Layer 15 of a small transformer language model trained on English Wikipedia (19 layers, counted from 0, width 96).
Take only the direct path to the model's output, skipping the later layers: a vector added to the residual stream pushes a token's score in proportion to its dot product with that token's output vector.

Output vectors of the tokens that the questions are about. A number n stands for n times 0.013.
"ber": 23 54 10 -15 0 -24 16 24 -16 6 30 -4 10 -8 43 -47 -27 -10 -9 41 1 6 -7 24 25 -17 50 -16 7 -35 -33 4 -33 -10 3 5 6 34 -25 49 -27 0 -16 67 25 32 7 48 -4 -17 14 -2 -16 -2 -5 -15 -16 -25 -14 19 -50 15 -20 -9 44 -13 -9 11 75 -11 -26 6 -17 44 55 1 -8 13 37 -37 -17 -8 -2 70 -1 -20 32 3 29 9 11 -10 11 22 -22 7
"ain": -2 -7 -16 -37 1 -32 -13 -23 33 -50 40 -8 -31 4 -29 48 -36 20 8 -13 -17 4 -17 -11 65 -62 36 20 -31 -21 27 23 11 -1 -32 -12 45 -13 3 -41 53 -4 -22 80 6 14 49 17 -7 -20 8 44 -15 0 13 -14 27 -42 -26 27 -9 -21 33 -5 20 -12 13 9 39 -48 38 23 -8 -39 6 44 35 21 29 -41 16 13 42 -13 4 7 13 -39 -47 50 7 7 51 53 -17 -75
" Party": -27 -45 -13 -64 36 -48 10 -19 30 -17 -2 -4 37 50 29 -2 -41 -14 -6 26 23 -6 36 0 88 6 12 -32 -30 -14 -5 27 19 24 -10 -5 37 -11 22 -9 56 20 20 -8 13 -19 14 -11 -2 -16 -7 -35 0 2 18 -3 46 -25 -12 -38 13 -21 -52 21 -13 30 -27 -32 47 -9 4 -31 40 -24 32 -14 -16 16 -26 -44 -6 -27 -23 5 1 -18 55 -27 -35 1 -61 26 8 17 15 -17
"í": -10 -45 3 9 2 -37 -19 -16 11 17 38 -3 46 41 1 -33 -34 -20 -9 10 -31 -20 -27 -29 6 -46 35 42 -41 1 -12 38 48 6 -6 -6 22 32 25 42 -13 -17 41 0 18 4 37 -22 -16 14 -21 -63 16 5 -12 -13 -19 -26 4 32 32 -2 3 54 51 -5 -15 -1 -1 3 13 -6 -7 -28 36 2 15 -13 20 -23 9 -38 29 -27 2 1 58 -2 15 -19 -18 -4 11 52 -3 -18
"ư": 40 -40 -46 -28 2 -39 31 3 20 14 41 -38 11 30 28 16 -38 -6 4 46 11 -38 22 -45 45 5 38 -52 -46 -12 -33 48 15 -4 -20 5 36 23 -26 22 -10 -20 35 7 18 -3 25 -3 -36 10 14 -26 -26 35 -19 -10 -10 -44 -35 -27 2 -15 -5 31 27 -3 1 -34 33 -1 37 -45 30 -28 -7 -23 42 -26 26 -3 -12 1 4 26 10 7 12 -10 -5 47 1 14 13 35 -33 -76
" election": -5 -37 10 -2 4 -6 -2 14 17 -36 -12 -19 56 64 41 12 -29 -10 51 59 65 -4 63 15 15 4 5 -38 -42 -23 19 20 42 24 26 -17 11 -53 -10 15 19 10 -13 23 -3 -25 14 -2 7 22 -14 -60 17 36 -37 -19 -32 -1 -26 32 -3 -32 31 45 46 3 -6 -2 51 -2 39 16 62 -38 -1 -13 37 8 31 7 -16 -4 30 10 9 -44 55 -33 -16 -4 -58 -23 81 -27 -2 -5
" vote": 1 -42 36 -57 19 -8 45 20 2 -2 -3 -19 62 49 48 -14 -13 -9 10 55 44 -2 21 6 40 8 -18 10 39 -24 -3 18 11 1 29 -38 14 -43 5 43 35 16 25 27 -5 -2 15 -7 16 29 -8 -34 -5 26 -37 -19 -25 -24 -17 37 -30 -42 39 -4 4 -5 -4 -25 20 -25 74 -2 31 -29 -2 11 -4 35 -19 -44 6 -1 15 28 2 11 13 -53 -29 11 -54 3 57 18 7 -39
"front": 40 -15 -60 -44 -11 -33 -38 14 13 -12 47 -22 16 -15 21 -16 -10 -16 -23 -31 5 -26 -7 -23 9 -8 25 -58 -44 -21 -29 -11 -18 25 41 -56 -2 33 -30 22 -4 -5 -52 45 55 14 -4 16 -7 -29 -10 -17 -8 -2 -70 -11 -20 -22 -12 -48 -26 18 -33 -13 17 -22 4 3 7 -31 36 -9 -9 -16 56 -9 44 10 -17 -8 -6 39 -4 23 12 -20 4 -68 -17 -12 34 7 3 2 -66 7
"bert": 46 -9 -20 -1 5 -34 3 27 -3 -8 56 9 14 12 2 -76 -66 14 -4 80 8 -8 5 -6 8 -34 7 50 -61 -37 -15 3 -9 -2 -40 16 69 -18 -10 -13 -9 -3 -19 70 -29 3 -2 24 -21 -42 -20 0 -14 0 10 -5 -50 -39 13 41 -61 -22 -32 30 54 -8 3 25 48 -68 -22 1 5 -3 39 4 35 -15 38 -7 -4 -24 58 42 4 -2 35 -25 13 4 -20 -56 -27 23 21 -23
"‡": 27 -12 -30 -36 -6 -22 40 35 51 -33 -17 -12 25 -1 5 -25 -2 15 10 32 28 -44 20 17 -16 -16 -2 -1 5 -11 -37 -6 5 11 -6 36 27 -18 14 3 -42 14 29 9 7 22 22 -22 -14 32 -11 1 -8 20 -22 16 -1 -40 -32 -6 9 -11 -21 -18 15 7 15 -30 15 -20 37 -54 70 -25 43 37 -23 -6 20 9 4 -28 -33 6 27 14 3 5 -39 23 -5 1 8 48 -46 -13
"lan": 26 45 -67 -21 -15 -30 -3 -18 -3 -49 3 -36 47 2 -33 19 19 1 20 72 28 -39 -5 -22 32 -6 63 42 -16 8 -42 -14 29 1 -23 8 22 42 24 22 42 21 -36 2 -4 3 28 15 -7 11 25 14 34 -20 39 -37 -3 -2 -11 30 15 -29 1 1 16 -9 12 -51 -4 24 -38 17 52 -16 14 39 18 7 -17 -12 5 48 6 -3 5 23 30 -42 -6 23 -34 -21 5 52 -32 -11
"+": -25 -25 -12 -42 10 -19 10 26 35 -41 -18 -40 -14 29 -5 -22 10 -3 -4 -13 -15 -14 -18 -25 -23 -31 12 30 4 -27 -13 45 34 -16 21 -59 -3 -18 13 19 -37 -18 -10 6 -5 -14 -9 -40 20 -4 -14 2 -23 -3 2 12 26 -34 -16 -19 4 -12 -17 -8 31 -29 -22 27 -20 3 -19 2 25 -9 26 -2 -22 11 11 -22 -6 -19 -4 -13 10 8 -5 14 -9 -10 -14 -30 19 2 -62 -45
"\n": 23 4 14 -1 -15 15 -33 -18 -16 6 -3 16 -11 26 -7 6 -21 24 24 5 23 -39 13 9 -1 25 -7 -29 32 18 8 42 9 66 -60 -5 38 -22 38 -2 -7 1 1 2 -41 -9 -18 -49 28 -3 4 -15 -6 43 1 21 24 9 -13 7 -3 56 9 -30 -15 -45 -4 29 -2 -16 17 -18 -43 10 14 20 -8 -31 -22 3 -20 -23 -10 -10 -3 3 -6 0 3 1 8 10 -4 -27 -27 14
"ish": -15 3 -33 -32 6 -46 33 -14 0 32 38 24 44 57 5 26 17 -15 24 32 -28 8 -7 -41 -21 -12 46 -7 -48 14 -1 43 47 -3 -9 64 -6 6 -14 7 -15 0 11 -23 -30 27 -1 4 -21 3 27 -49 28 -11 27 -74 -15 -24 -10 -76 21 -45 -47 9 13 -44 -2 3 36 5 -22 -75 23 21 0 -8 -23 46 -24 10 -23 17 -16 32 4 2 -22 -19 14 9 26 12 41 2 -34 -27
"gan": 12 -29 -1 15 6 -30 24 15 -32 4 24 3 11 10 2 -61 -43 -36 -4 30 -5 -77 51 13 -17 -4 57 -8 -94 -16 -11 -12 -17 -7 -8 1 -15 69 17 -8 -12 9 47 1 -33 -9 28 -37 19 -37 -15 -5 25 -7 38 -20 15 -13 -16 24 5 -25 -14 -2 32 50 -11 -22 16 -41 -1 4 55 8 31 10 -5 11 -8 -10 -8 5 -14 19 4 21 26 -45 -17 3 6 27 -12 -19 -27 -13
"fa": -11 -37 -31 -33 -8 -29 -34 8 18 -2 59 22 12 -61 -2 -13 -21 -2 -20 36 33 -5 11 -12 -11 -1 28 -53 -34 -26 12 -6 12 -1 -14 32 33 -11 -2 25 -43 24 1 -2 -2 21 20 7 -15 4 0 18 55 -7 -54 -8 -10 -34 28 7 -37 -10 4 20 14 10 -7 20 43 -43 -23 0 14 -37 30 13 -10 14 9 -6 -49 5 10 9 4 -60 22 2 24 -6 22 23 -17 -25 -61 -81
"==": 33 12 -7 -15 8 8 -19 20 27 20 -7 -55 27 -26 -5 -24 -23 10 55 -27 36 -34 3 7 49 31 15 4 -9 -12 -13 21 -18 52 -20 -46 42 -25 -25 31 5 27 28 22 -2 -2 33 -32 5 49 -28 -33 3 -11 26 3 -29 -39 27 6 41 -1 -3 -8 -2 20 17 58 8 -7 17 35 37 -51 41 -1 -5 17 31 37 -29 -11 28 53 10 17 2 9 24 35 -22 24 3 -20 -61 -27

Output weights of attention head 2. The head adds the sum of these rows, row i times number i of z. A number n stands for n times 0.0043.
o0: -21 17 -27 11 -1 -15 34 21 -68 6 52 -12 62 -19 1 -10 71 -59 1 1 -24 -11 29 43 -14 -36 -4 21 44 -26 -10 27 -28 -2 21 10 29 31 3 4 13 -4 20 -45 -19 -13 5 -28 -28 -17 6 16 -10 -14 41 7 -5 -8 8 2 37 -49 -57 -2 42 16 18 -27 3 19 31 -35 1 18 2 34 32 15 -15 -22 13 -25 -21 34 30 -28 7 -19 11 20 -13 -9 35 -19 45 -35
o1: -14 -19 -19 26 -4 -30 -19 6 -6 -22 46 -22 36 43 -51 -15 37 8 16 -51 -21 -18 15 15 -11 -37 26 -2 5 -49 8 -62 -2 12 21 12 55 -15 -9 26 37 2 -2 45 5 -71 1 -8 -6 1 3 3 15 28 39 18 13 49 18 -13 1 -51 16 3 61 29 15 -13 -32 -12 0 -23 -21 1 -21 37 -26 -38 -2 43 -1 -20 -9 18 53 -48 -29 6 -9 -20 14 -32 11 -22 -23 30
o2: 7 43 -37 -38 -47 1 -17 24 31 -12 -26 21 -8 -13 55 33 32 -5 8 4 -28 -31 -1 34 49 5 -13 35 -21 20 -14 27 6 51 -4 -1 40 9 -8 -19 52 -53 -13 8 -9 8 -18 -34 6 10 -18 9 -8 41 29 -21 15 -17 40 -67 -37 4 -6 69 27 19 -15 37 -14 5 -9 10 9 -11 -8 -32 -17 52 48 -4 -63 1 -13 -34 -53 -10 -7 -37 29 12 68 -32 58 -20 -48 -4
o3: -3 -21 7 14 -10 -30 -62 4 16 -37 3 -3 -22 -9 -3 -8 0 28 -1 -4 2 -13 6 32 24 19 -10 20 -17 8 -6 7 10 -22 1 -35 3 -10 34 31 -11 1 2 -41 46 -39 32 33 18 19 -4 8 -41 3 21 25 -33 -1 -1 29 -5 -15 9 13 21 11 36 -2 -32 0 -32 -4 22 -3 53 -26 0 31 11 -41 -10 35 24 -15 -30 -16 -34 9 -15 11 58 8 -40 23 35 -38
o4: -37 45 7 51 -4 18 2 20 6 -11 -12 64 -2 -19 31 14 -38 -3 -46 19 -28 16 34 19 1 40 -23 -21 -19 22 8 -11 -6 -2 1 -48 -61 37 11 75 87 -47 50 12 -46 25 22 -58 13 -22 -14 1 -11 33 36 -51 -11 -5 7 -43 -51 -44 -7 19 29 35 71 3 22 13 -2 -48 -17 -41 -28 4 -28 -17 -35 12 -45 -55 -36 3 73 35 -4 -43 -2 -10 -30 40 -43 29 53 -13
o5: -22 -11 3 -32 36 -11 29 33 -45 32 2 5 -23 -4 9 -9 -38 -3 -40 38 -32 -3 -42 -17 -14 -14 19 -3 -4 37 4 -28 3 1 -3 19 -24 -32 21 -45 -23 -14 -3 -14 -16 -1 -17 20 -27 -61 9 15 8 -8 25 0 -6 -13 -32 -8 -24 38 26 -2 -15 11 -56 -31 -2 8 -36 -70 -35 57 -12 -1 -6 -6 12 -26 -11 88 15 37 78 9 -40 40 -16 -29 21 -20 80 -19 3 45
o6: -16 -28 17 17 -7 -66 30 -22 78 -70 -44 -31 -18 -2 9 10 -38 11 15 17 27 41 -38 23 13 21 -11 -1 -37 30 -25 2 -15 -16 30 -44 -48 26 11 13 33 47 16 -18 -12 -16 -40 -10 34 1 3 -4 -2 -10 -2 -25 65 18 6 45 8 -8 -37 -7 11 7 -27 -27 0 30 2 35 4 -5 23 6 -23 -13 16 8 15 8 -30 -18 -60 95 14 -29 -7 11 -8 -16 -61 -7 42 66
o7: 32 60 -56 -7 -41 -15 0 21 -17 -23 -17 6 -39 51 32 11 42 -3 -5 16 45 -7 35 -15 -1 12 6 -2 35 6 10 51 -7 6 53 -22 26 24 -35 64 -9 -13 22 24 3 -29 8 16 -13 -6 15 -15 -47 8 -33 -9 -8 12 25 -11 -16 -6 26 37 34 58 -22 73 -16 44 -9 -2 -29 -68 1 -35 39 -4 -26 52 -29 8 9 -42 24 -1 65 9 -26 15 10 -27 4 -3 -11 -37
o8: 13 39 13 5 16 -23 -18 -31 7 9 32 -35 0 -18 4 18 45 0 -32 -27 -36 23 3 30 -25 31 31 20 -28 -17 3 -26 9 -7 15 18 -10 59 17 -34 -42 45 -42 12 -10 29 -19 -28 -33 -25 75 15 34 -35 19 -14 -14 -10 -68 29 -14 11 -3 1 9 15 25 5 -4 -16 42 11 0 8 49 -9 3 -26 1 -11 58 11 -3 1 17 -18 -12 -78 -16 28 5 -17 16 -17 -3 6
o9: -22 -27 4 -23 21 -17 35 -17 8 -1 27 19 8 -15 -24 5 -9 1 -29 -18 -19 -36 1 50 21 -9 -37 -30 8 19 54 5 -15 -27 19 -62 -18 5 3 42 17 -15 7 -32 36 -31 -22 8 -18 8 -48 -9 38 14 0 28 -9 -33 19 20 -26 25 -49 12 16 -19 7 9 -4 -8 17 -8 9 43 0 31 4 17 -3 9 -8 -28 -13 -27 39 83 -35 -8 -24 14 -11 7 3 0 -68 7
o10: 3 12 -2 -21 -2 9 24 10 -75 31 25 46 17 -9 -16 -19 20 33 -9 -11 -16 21 -6 -29 11 -42 -32 11 -13 -10 -11 0 21 4 6 -1 15 -29 15 5 15 -9 2 -17 47 15 -29 -12 -14 25 8 -11 -14 -16 -43 2 33 24 -12 -52 -7 -13 -33 6 -4 27 -20 4 7 10 -33 -18 -53 -25 -47 -19 14 -3 -8 -52 -8 12 6 37 7 13 26 -35 -12 23 4 29 -36 -11 -23 44
o11: -47 -2 -16 -15 -3 28 19 -19 52 46 -59 10 2 -11 -19 12 -15 23 28 -22 -69 -40 62 42 42 -10 -5 1 42 0 -13 -44 -6 36 -18 -6 -31 -17 31 -19 11 5 -45 9 1 27 -8 37 43 -16 8 43 23 -2 -9 -40 -1 -22 20 -3 -11 22 65 51 -11 18 11 -25 -20 22 3 14 -27 -29 39 23 3 78 10 -36 8 12 47 -29 10 -11 -19 -40 12 56 16 -25 -17 -25 -35 4
o12: -8 34 1 0 -25 21 3 24 -28 -16 5 13 -29 0 47 11 -3 34 -7 59 -34 6 -18 -10 -45 -57 -3 7 -17 6 -45 14 -25 52 -34 -4 12 28 27 88 -1 9 -14 18 30 3 -26 45 2 -31 33 69 -24 48 5 -10 -15 30 14 42 -22 18 -40 -27 10 -18 -57 -46 38 -1 -46 -8 3 -13 27 2 -25 -3 2 -31 24 -25 31 -1 -6 16 -19 1 -32 22 12 19 40 49 16 -17
o13: -20 -22 -25 -23 -16 13 31 3 -2 -16 -3 17 15 -18 15 -28 -18 -12 -14 4 -25 -3 0 -35 -17 14 -43 41 2 -1 -10 -20 -5 22 -21 20 0 0 -15 -41 -10 27 -6 31 -9 20 -18 -37 8 8 31 25 -16 -23 -50 -6 33 4 -33 -31 32 -43 -4 -2 9 38 5 2 51 14 -7 24 21 20 44 -43 -73 40 4 25 4 23 16 -27 -20 -7 25 -12 46 -48 31 14 -18 -33 -47 10
o14: 9 -33 -9 40 -5 -20 -33 -31 42 23 9 10 0 -34 27 2 -50 14 -35 24 -1 3 -5 9 3 -24 30 -6 8 15 -13 -20 22 14 5 -6 25 -32 13 -5 17 6 10 26 24 18 6 54 21 -33 21 -29 -13 -38 25 13 11 52 6 12 -63 19 -22 -9 -13 -6 -44 -14 6 25 -56 50 9 -8 -23 16 33 44 11 5 5 -37 40 31 -5 -6 -9 -34 22 0 27 48 -8 -55 40 -23
o15: 35 15 3 55 -21 -11 -9 1 -11 9 -3 -13 -24 32 -9 -4 37 13 -48 -14 24 -11 26 53 -7 0 36 34 3 45 -22 -16 -6 18 -40 -16 28 48 47 26 -45 11 44 -5 -3 9 -5 -15 -21 5 38 -23 -43 -25 -8 -16 -15 49 14 40 -24 25 -19 48 -35 6 64 43 -13 29 27 -25 -28 1 17 26 48 -7 -25 43 -16 17 -48 7 -30 -21 18 8 -5 -26 -27 -24 11 20 -49 15
o16: 36 -5 -47 47 -8 -3 -5 15 75 11 35 11 14 -7 -35 20 22 -4 -57 -18 -37 72 27 20 -1 29 25 -10 -7 17 45 39 2 -4 7 -50 -38 -13 -15 32 1 -22 -23 -79 -56 43 -13 17 53 7 26 31 -21 -50 -11 -19 -5 47 -39 46 17 34 -6 -16 45 -35 -4 -19 9 -43 18 27 24 -8 -32 18 39 6 -27 16 -41 43 -16 -23 13 -5 0 -29 -27 46 9 -28 14 33 5 33
o17: -7 21 4 32 32 -11 28 -6 -22 -3 -36 31 7 -12 -25 32 10 -9 16 -55 -45 -6 -16 19 1 9 9 3 38 26 -14 -24 -8 -43 -22 17 21 27 13 -1 40 -20 19 33 -2 53 -27 13 18 25 30 -21 -22 8 -21 -44 -46 31 -29 -13 -48 -28 -3 32 -15 11 -13 -8 38 18 48 14 -27 17 -49 -8 11 11 53 45 37 3 45 -3 9 -52 -16 11 52 -26 -1 -31 -34 -41 26 20
o18: -54 35 11 -23 3 9 13 -2 72 -29 42 -13 -41 20 24 58 60 -19 -22 0 29 35 -2 -5 6 11 67 -32 -27 19 15 43 -32 -3 8 -10 7 -9 -38 5 -2 63 41 -18 0 -3 14 27 -18 6 -50 57 -35 -16 0 2 -12 -6 -29 -17 18 -2 -25 -16 0 -11 41 -40 13 68 -26 -16 24 -21 -51 11 20 -12 18 -31 33 -11 -26 -36 -60 30 38 39 3 -22 -38 -14 12 -10 17 -32
o19: -18 -25 -21 -4 -69 -23 17 -17 -4 -14 -16 42 -36 20 43 15 4 -12 26 -59 -52 10 -18 -5 27 43 -28 -44 -3 18 7 -2 23 25 -6 37 9 9 -54 -21 -17 -33 42 -11 21 -22 35 34 -70 8 -29 1 -25 -19 -38 -27 27 -26 33 -60 -50 -11 -4 54 12 41 5 14 -7 -22 -12 28 -11 -21 40 14 -47 -22 22 -12 -34 -12 -20 14 -5 8 44 41 -5 -55 15 -8 18 28 2 -58
o20: -42 14 46 -40 43 31 -45 64 18 -23 4 -1 2 6 46 -21 16 -11 -15 -18 22 -20 47 22 50 -15 -35 21 -13 5 19 11 5 33 36 -44 -44 -7 12 13 -2 56 -5 -53 -7 -4 8 26 15 -43 -32 19 2 22 -1 27 -80 10 32 -24 34 30 4 -4 32 -9 13 1 -2 -20 0 -20 47 -5 21 -12 -18 17 6 10 -39 28 -18 30 -19 -4 25 15 -37 -22 14 -28 9 42 6 23
o21: -47 0 65 19 40 48 7 6 23 -3 -1 -11 -28 -29 34 -4 28 -3 -10 54 -24 6 10 -6 3 -2 19 65 -1 -28 20 27 -34 -11 47 -7 -36 -31 -1 55 -28 7 -12 -26 -20 -31 20 -35 13 -10 19 33 72 -37 49 -21 -40 -28 23 -2 25 -23 -32 -3 -2 -61 -49 27 52 5 -30 -4 41 31 13 24 35 28 0 12 10 10 14 6 16 -11 -18 7 1 0 15 -8 -30 -13 9 -19
o22: 11 -27 28 -7 -39 -43 -4 -40 42 0 -5 22 23 29 20 2 -6 18 63 -8 27 -40 -14 -16 -25 16 1 60 -32 10 -18 12 -21 28 -29 -15 34 22 -42 -35 27 27 -23 -11 -12 -3 80 17 -34 16 -37 -19 -45 9 -6 -6 18 -14 55 65 -28 -4 -22 37 8 -15 -15 15 -5 33 42 -17 4 -44 12 -58 2 -35 9 -32 -6 2 -26 5 -78 -22 18 11 2 48 38 -15 -12 -5 22 -25
o23: 12 15 3 -30 12 0 -4 24 -27 16 -19 -31 4 -15 -8 -18 -38 -36 33 -22 -18 -19 -26 -31 12 25 14 -8 5 17 -31 -28 1 -25 23 52 -2 -4 -18 70 -4 -10 29 -6 -35 51 49 -2 10 -4 37 -8 -3 -13 20 45 12 7 8 -1 -36 -70 -30 20 -13 29 6 8 -71 -23 16 -27 -3 -24 -17 -10 25 27 33 2 -30 -22 7 -6 42 7 16 29 25 48 -67 14 23 -18 -35 -23
o24: -51 -28 32 -39 28 -15 21 7 36 -22 -12 -3 -4 25 26 52 2 -23 -38 -9 -26 39 12 54 18 41 -52 10 47 -2 2 26 66 -16 31 -49 -33 24 10 14 32 -4 11 -21 9 -10 5 5 27 -17 12 10 -59 20 25 9 27 39 -20 40 -7 -10 30 8 -2 7 -40 -31 -17 3 -21 -41 -55 -8 32 38 -17 -29 16 19 17 -1 29 -39 -35 -23 25 -23 -4 0 11 -3 11 -24 73 5
o25: 10 -43 21 -10 32 -40 -6 14 0 7 3 -23 22 19 -57 18 -21 -60 6 42 20 29 -3 27 -12 10 6 -42 7 -16 -16 -8 -7 -36 -6 11 -47 -34 40 -41 13 9 -21 -41 -4 -29 34 18 31 -30 40 -16 -1 6 -46 33 -79 29 20 50 -19 -30 1 -21 10 -1 -18 7 -24 -37 34 -43 -20 12 -13 37 64 -23 21 18 1 67 47 27 14 12 31 53 -14 26 3 -33 -22 -10 13 5
o26: -11 24 35 -30 8 6 -32 -1 19 -4 -23 -19 -23 -55 25 8 -18 -3 24 75 54 -48 -9 22 -3 -18 -22 -46 -3 38 -7 12 7 40 -39 31 -26 -22 47 9 35 11 4 -38 4 -18 -33 -35 -3 -5 12 30 14 -27 16 30 26 -12 40 -11 -24 58 48 -18 -14 -23 18 -16 -8 2 49 2 -33 -12 19 -22 -19 -68 4 -81 -13 -58 -36 31 47 -15 -25 18 -45 0 10 -5 -2 -28 37 8
o27: 6 31 11 21 31 -2 -8 15 25 -10 3 2 -31 -31 -3 -26 -40 11 59 11 -23 -25 -19 35 32 -17 -8 -30 -46 -5 -11 -55 -50 38 -24 12 -5 -15 -9 25 -1 12 19 -38 56 -25 1 -1 -8 -10 -11 -12 20 37 1 -6 -36 8 24 -29 -23 0 -37 7 -10 39 27 -4 13 -6 -1 47 21 8 53 43 -24 29 -24 -11 -11 28 19 -26 -15 39 -10 -2 -3 37 16 33 25 -12 -37 8
o28: -18 -5 -3 10 37 20 5 -19 -11 36 25 -11 -56 -35 7 6 57 23 56 -21 11 0 -38 -42 0 43 -11 -10 -19 -14 12 6 43 -27 -45 4 -34 -18 22 26 -25 -38 44 -23 -11 42 -33 -4 -16 -19 0 15 11 -30 -3 -5 -42 -30 10 -18 28 -18 41 -24 12 -4 -10 -36 0 -6 5 8 -53 -24 23 9 4 -23 28 12 -8 -44 6 4 -67 -26 -31 -9 41 6 -39 34 11 -34 -57 -10
o29: -48 -5 -14 -27 30 -15 -34 -36 -21 -4 14 29 -18 -3 -1 -16 0 -48 -5 -45 4 -23 -29 30 11 -4 -2 58 14 9 -14 26 5 50 -36 14 -12 -2 1 8 28 -3 -26 -26 30 -59 -60 17 9 -25 43 -32 -19 -91 -24 -13 12 11 10 30 6 14 46 0 -27 -21 -40 17 -28 67 -1 -1 -28 -8 -3 -19 -12 28 8 35 17 -23 -11 -15 2 35 -11 -9 -43 31 -25 23 -1 -18 19 24
o30: -39 17 3 -12 -26 12 -23 2 73 32 -10 -26 -21 12 14 8 -25 -3 19 -13 21 -49 -21 -5 27 15 -21 -22 9 17 -3 -41 -23 -8 -9 79 -19 3 -65 -22 -59 19 -31 7 -12 7 0 -14 -37 33 5 0 -53 -13 2 6 57 -40 -22 -1 -25 57 10 12 25 35 2 59 11 25 -43 38 7 -25 -1 -34 -6 -20 20 -10 -4 -54 13 -9 -39 2 -8 10 6 22 7 -1 18 53 -60 44
o31: 4 10 10 -32 -56 -3 19 10 -33 5 34 32 -35 -2 24 40 17 17 -5 8 2 8 59 -41 3 -12 -21 -41 8 38 -18 30 63 35 -32 -41 -38 3 12 -10 -36 -53 -26 23 -30 -4 -1 -93 -2 37 -23 3 -18 7 20 -29 54 23 -4 -21 0 28 -45 -32 22 -65 -26 33 -6 33 -25 -21 -5 6 -57 -12 47 -63 -29 13 -6 -6 -32 38 -15 -14 -15 -4 -8 -13 4 25 -26 51 12 -6

Each question shows a token from some text and the vector z that the head gathered there. A number n stands for n times 0.035.

"ell": 1 12 -2 -21 19 -20 10 6 -21 10 1 -3 30 7 -1 48 -21 -3 9 7 -39 15 -19 -17 -17 -19 1 10 -10 14 19 -17
Which of these tokens does it push up most? "ber"

"ri": -17 -2 28 -12 11 -14 11 23 9 -2 1 -7 -21 33 9 15 3 -30 -4 16 -5 -6 -11 -31 -3 9 -22 8 -5 20 18 -36
Which two tokens does it push up most, strongest first? "front", "=="

" Sh": -14 5 10 4 1 -2 17 28 -19 5 -3 20 -6 17 -1 28 12 -6 3 -13 -4 -1 6 1 -4 -19 -23 7 9 -22 7 -11
Which of these tokens does it push up most? "=="

"nd": -15 -12 19 -7 27 -34 7 43 6 -13 3 -3 -28 54 19 47 5 -39 4 2 -26 -28 11 -35 -1 19 -43 9 4 16 2 3
Which two tokens does it push up most, strongest first? "front", "=="

"est": 11 -11 -4 -25 -1 -14 15 -17 -7 0 -4 37 12 14 -27 -2 -16 -32 10 -7 7 -7 5 -6 -6 -17 14 14 -16 3 16 -16
Which three tokens does it push up most, strongest first? "‡", " Party", "=="

" the": -1 -6 -24 9 11 -12 10 -16 -24 4 -23 11 20 14 -16 26 -19 -34 8 -3 -20 4 7 -12 -3 -30 24 -17 13 22 27 2
Which of these tokens does it push up most? "\n"

"y": -21 -15 14 11 2 1 15 -25 -3 2 2 -23 25 19 5 25 3 -34 4 8 -8 6 7 -33 6 2 26 -18 7 14 6 -12
Which three tokens does it push up most, strongest first? "\n", " Party", "+"

"ul": 17 -8 -16 22 0 -28 12 25 -6 6 3 25 -13 10 3 39 11 -2 7 -5 -26 -1 8 -8 -1 -7 -2 27 0 -8 0 2
Which two tokens does it push up most, strongest first? "==", "lan"

"m": -2 -4 -9 -12 -6 -13 31 -19 14 -28 -11 -10 -5 4 -13 7 17 -23 20 -3 21 -5 14 14 1 -3 4 -5 -10 -16 7 6
Which of these tokens does it push down most? "fa"

" He": -18 12 -1 14 0 3 14 -17 -8 7 1 11 4 15 4 -1 -1 -15 7 17 -20 0 5 0 -13 -13 8 -13 -13 -2 9 -23
Which of these tokens does it push up most? "ain"

"age": -15 -1 -18 27 12 5 27 -22 -15 20 -3 10 -3 32 9 28 10 -39 12 17 -33 26 11 -10 -6 -29 -10 -18 -7 0 -16 -23
Which of these tokens does it push down most? " election"

"r": 8 1 -5 -7 12 8 17 14 -9 -10 1 26 1 26 -25 1 -2 -23 5 20 13 1 17 -4 -4 -17 1 -8 -13 -9 3 1
Which three tokens does it push up most, strongest first? " Party", "‡", "+"

"ef": -19 -9 0 27 13 -6 -5 -9 -13 -11 4 1 0 21 -7 17 27 -23 21 14 -54 15 16 -25 -25 6 -13 20 -6 -14 -22 -12
Which of these tokens does it push up most? "fa"

"or": -27 -5 -25 15 -2 3 48 -2 12 15 0 3 -3 20 -15 -7 -9 -10 3 -5 -10 26 13 -3 -10 -16 -13 -8 -4 -9 -15 -9
Which two tokens does it push up most, strongest first? "gan", "+"

" from": 10 2 -21 20 -6 -11 5 27 -22 18 -11 21 -16 26 -22 26 7 -9 16 -5 -16 4 1 1 -10 -34 -2 7 4 10 5 3
Which three tokens does it push up most, strongest first? "==", "+", "‡"

"ow": 10 -23 14 13 25 -17 -42 -17 -4 -15 12 -25 33 31 -8 28 -8 -30 4 21 -81 15 -3 -82 -14 13 -12 33 -40 12 -26 -15
Which of these tokens does it push up most? "bert"

"ea": -11 11 -7 -9 -9 -7 7 -17 -11 -30 13 -9 13 14 -12 23 2 -44 2 5 9 -17 5 -23 -5 10 23 -4 -5 0 5 -5
Which three tokens does it push up most, strongest first? "\n", "‡", " Party"

"ad": 10 7 -15 4 -10 3 19 2 9 -6 8 32 18 13 -14 17 9 -25 9 11 -1 28 -3 -15 -6 -26 -10 -10 -25 -27 1 -35
Which of these tokens does it push up most? "lan"

"n": -13 -16 2 -4 6 -5 16 21 7 -9 17 -1 -1 15 6 10 -14 -27 7 17 -16 -15 24 -10 -2 6 -5 -19 -3 -13 2 -1
Which two tokens does it push up most, strongest first? "ư", " Party"

" po": 17 -6 16 -24 3 -8 -8 -15 17 -21 -25 12 -10 11 -8 1 -12 -25 4 -4 14 -2 3 2 32 3 25 -3 1 -12 28 -7
Which of these tokens does it push down most? "front"

" 2016": -51 -8 -1 36 -34 17 22 -12 13 -21 -1 -12 38 32 -25 19 -7 13 24 21 3 -4 -3 -10 -11 -17 11 -24 -17 -16 -1 -26
Which of these tokens does it push up most? "ber"

"ni": -20 14 30 3 16 9 -32 23 -20 -1 8 12 26 5 -18 13 9 -12 -3 -27 -18 -14 15 9 13 -11 -10 -2 10 -6 9 39
Which of these tokens does it push up most? "\n"

"an": -42 -16 4 7 -24 -37 2 -19 9 27 -9 2 -3 -12 16 16 8 -29 5 6 -27 -7 9 -13 4 -11 -6 -7 -11 -1 5 -17
Which of these tokens does it push down most? "ish"

",": 6 0 -5 -8 10 7 17 13 -3 -11 1 22 1 22 -23 0 1 -21 7 18 17 0 16 -3 -3 -16 1 -2 -13 -6 2 1
Which three tokens does it push up most, strongest first? " Party", "‡", "+"

"ed": 5 2 3 -2 18 -8 4 14 -28 -8 -17 10 13 19 -27 -9 -23 -25 8 -15 -16 17 4 4 -24 -25 2 24 -6 3 -7 -4
Which three tokens does it push up most, strongest first? "==", "‡", "gan"

"val": 9 -21 -25 18 1 -5 29 -4 3 -2 -13 -2 6 -16 -10 6 35 -35 23 20 -14 15 0 16 8 -1 7 -3 -13 -2 -22 -23
Which of these tokens does it push up most? "lan"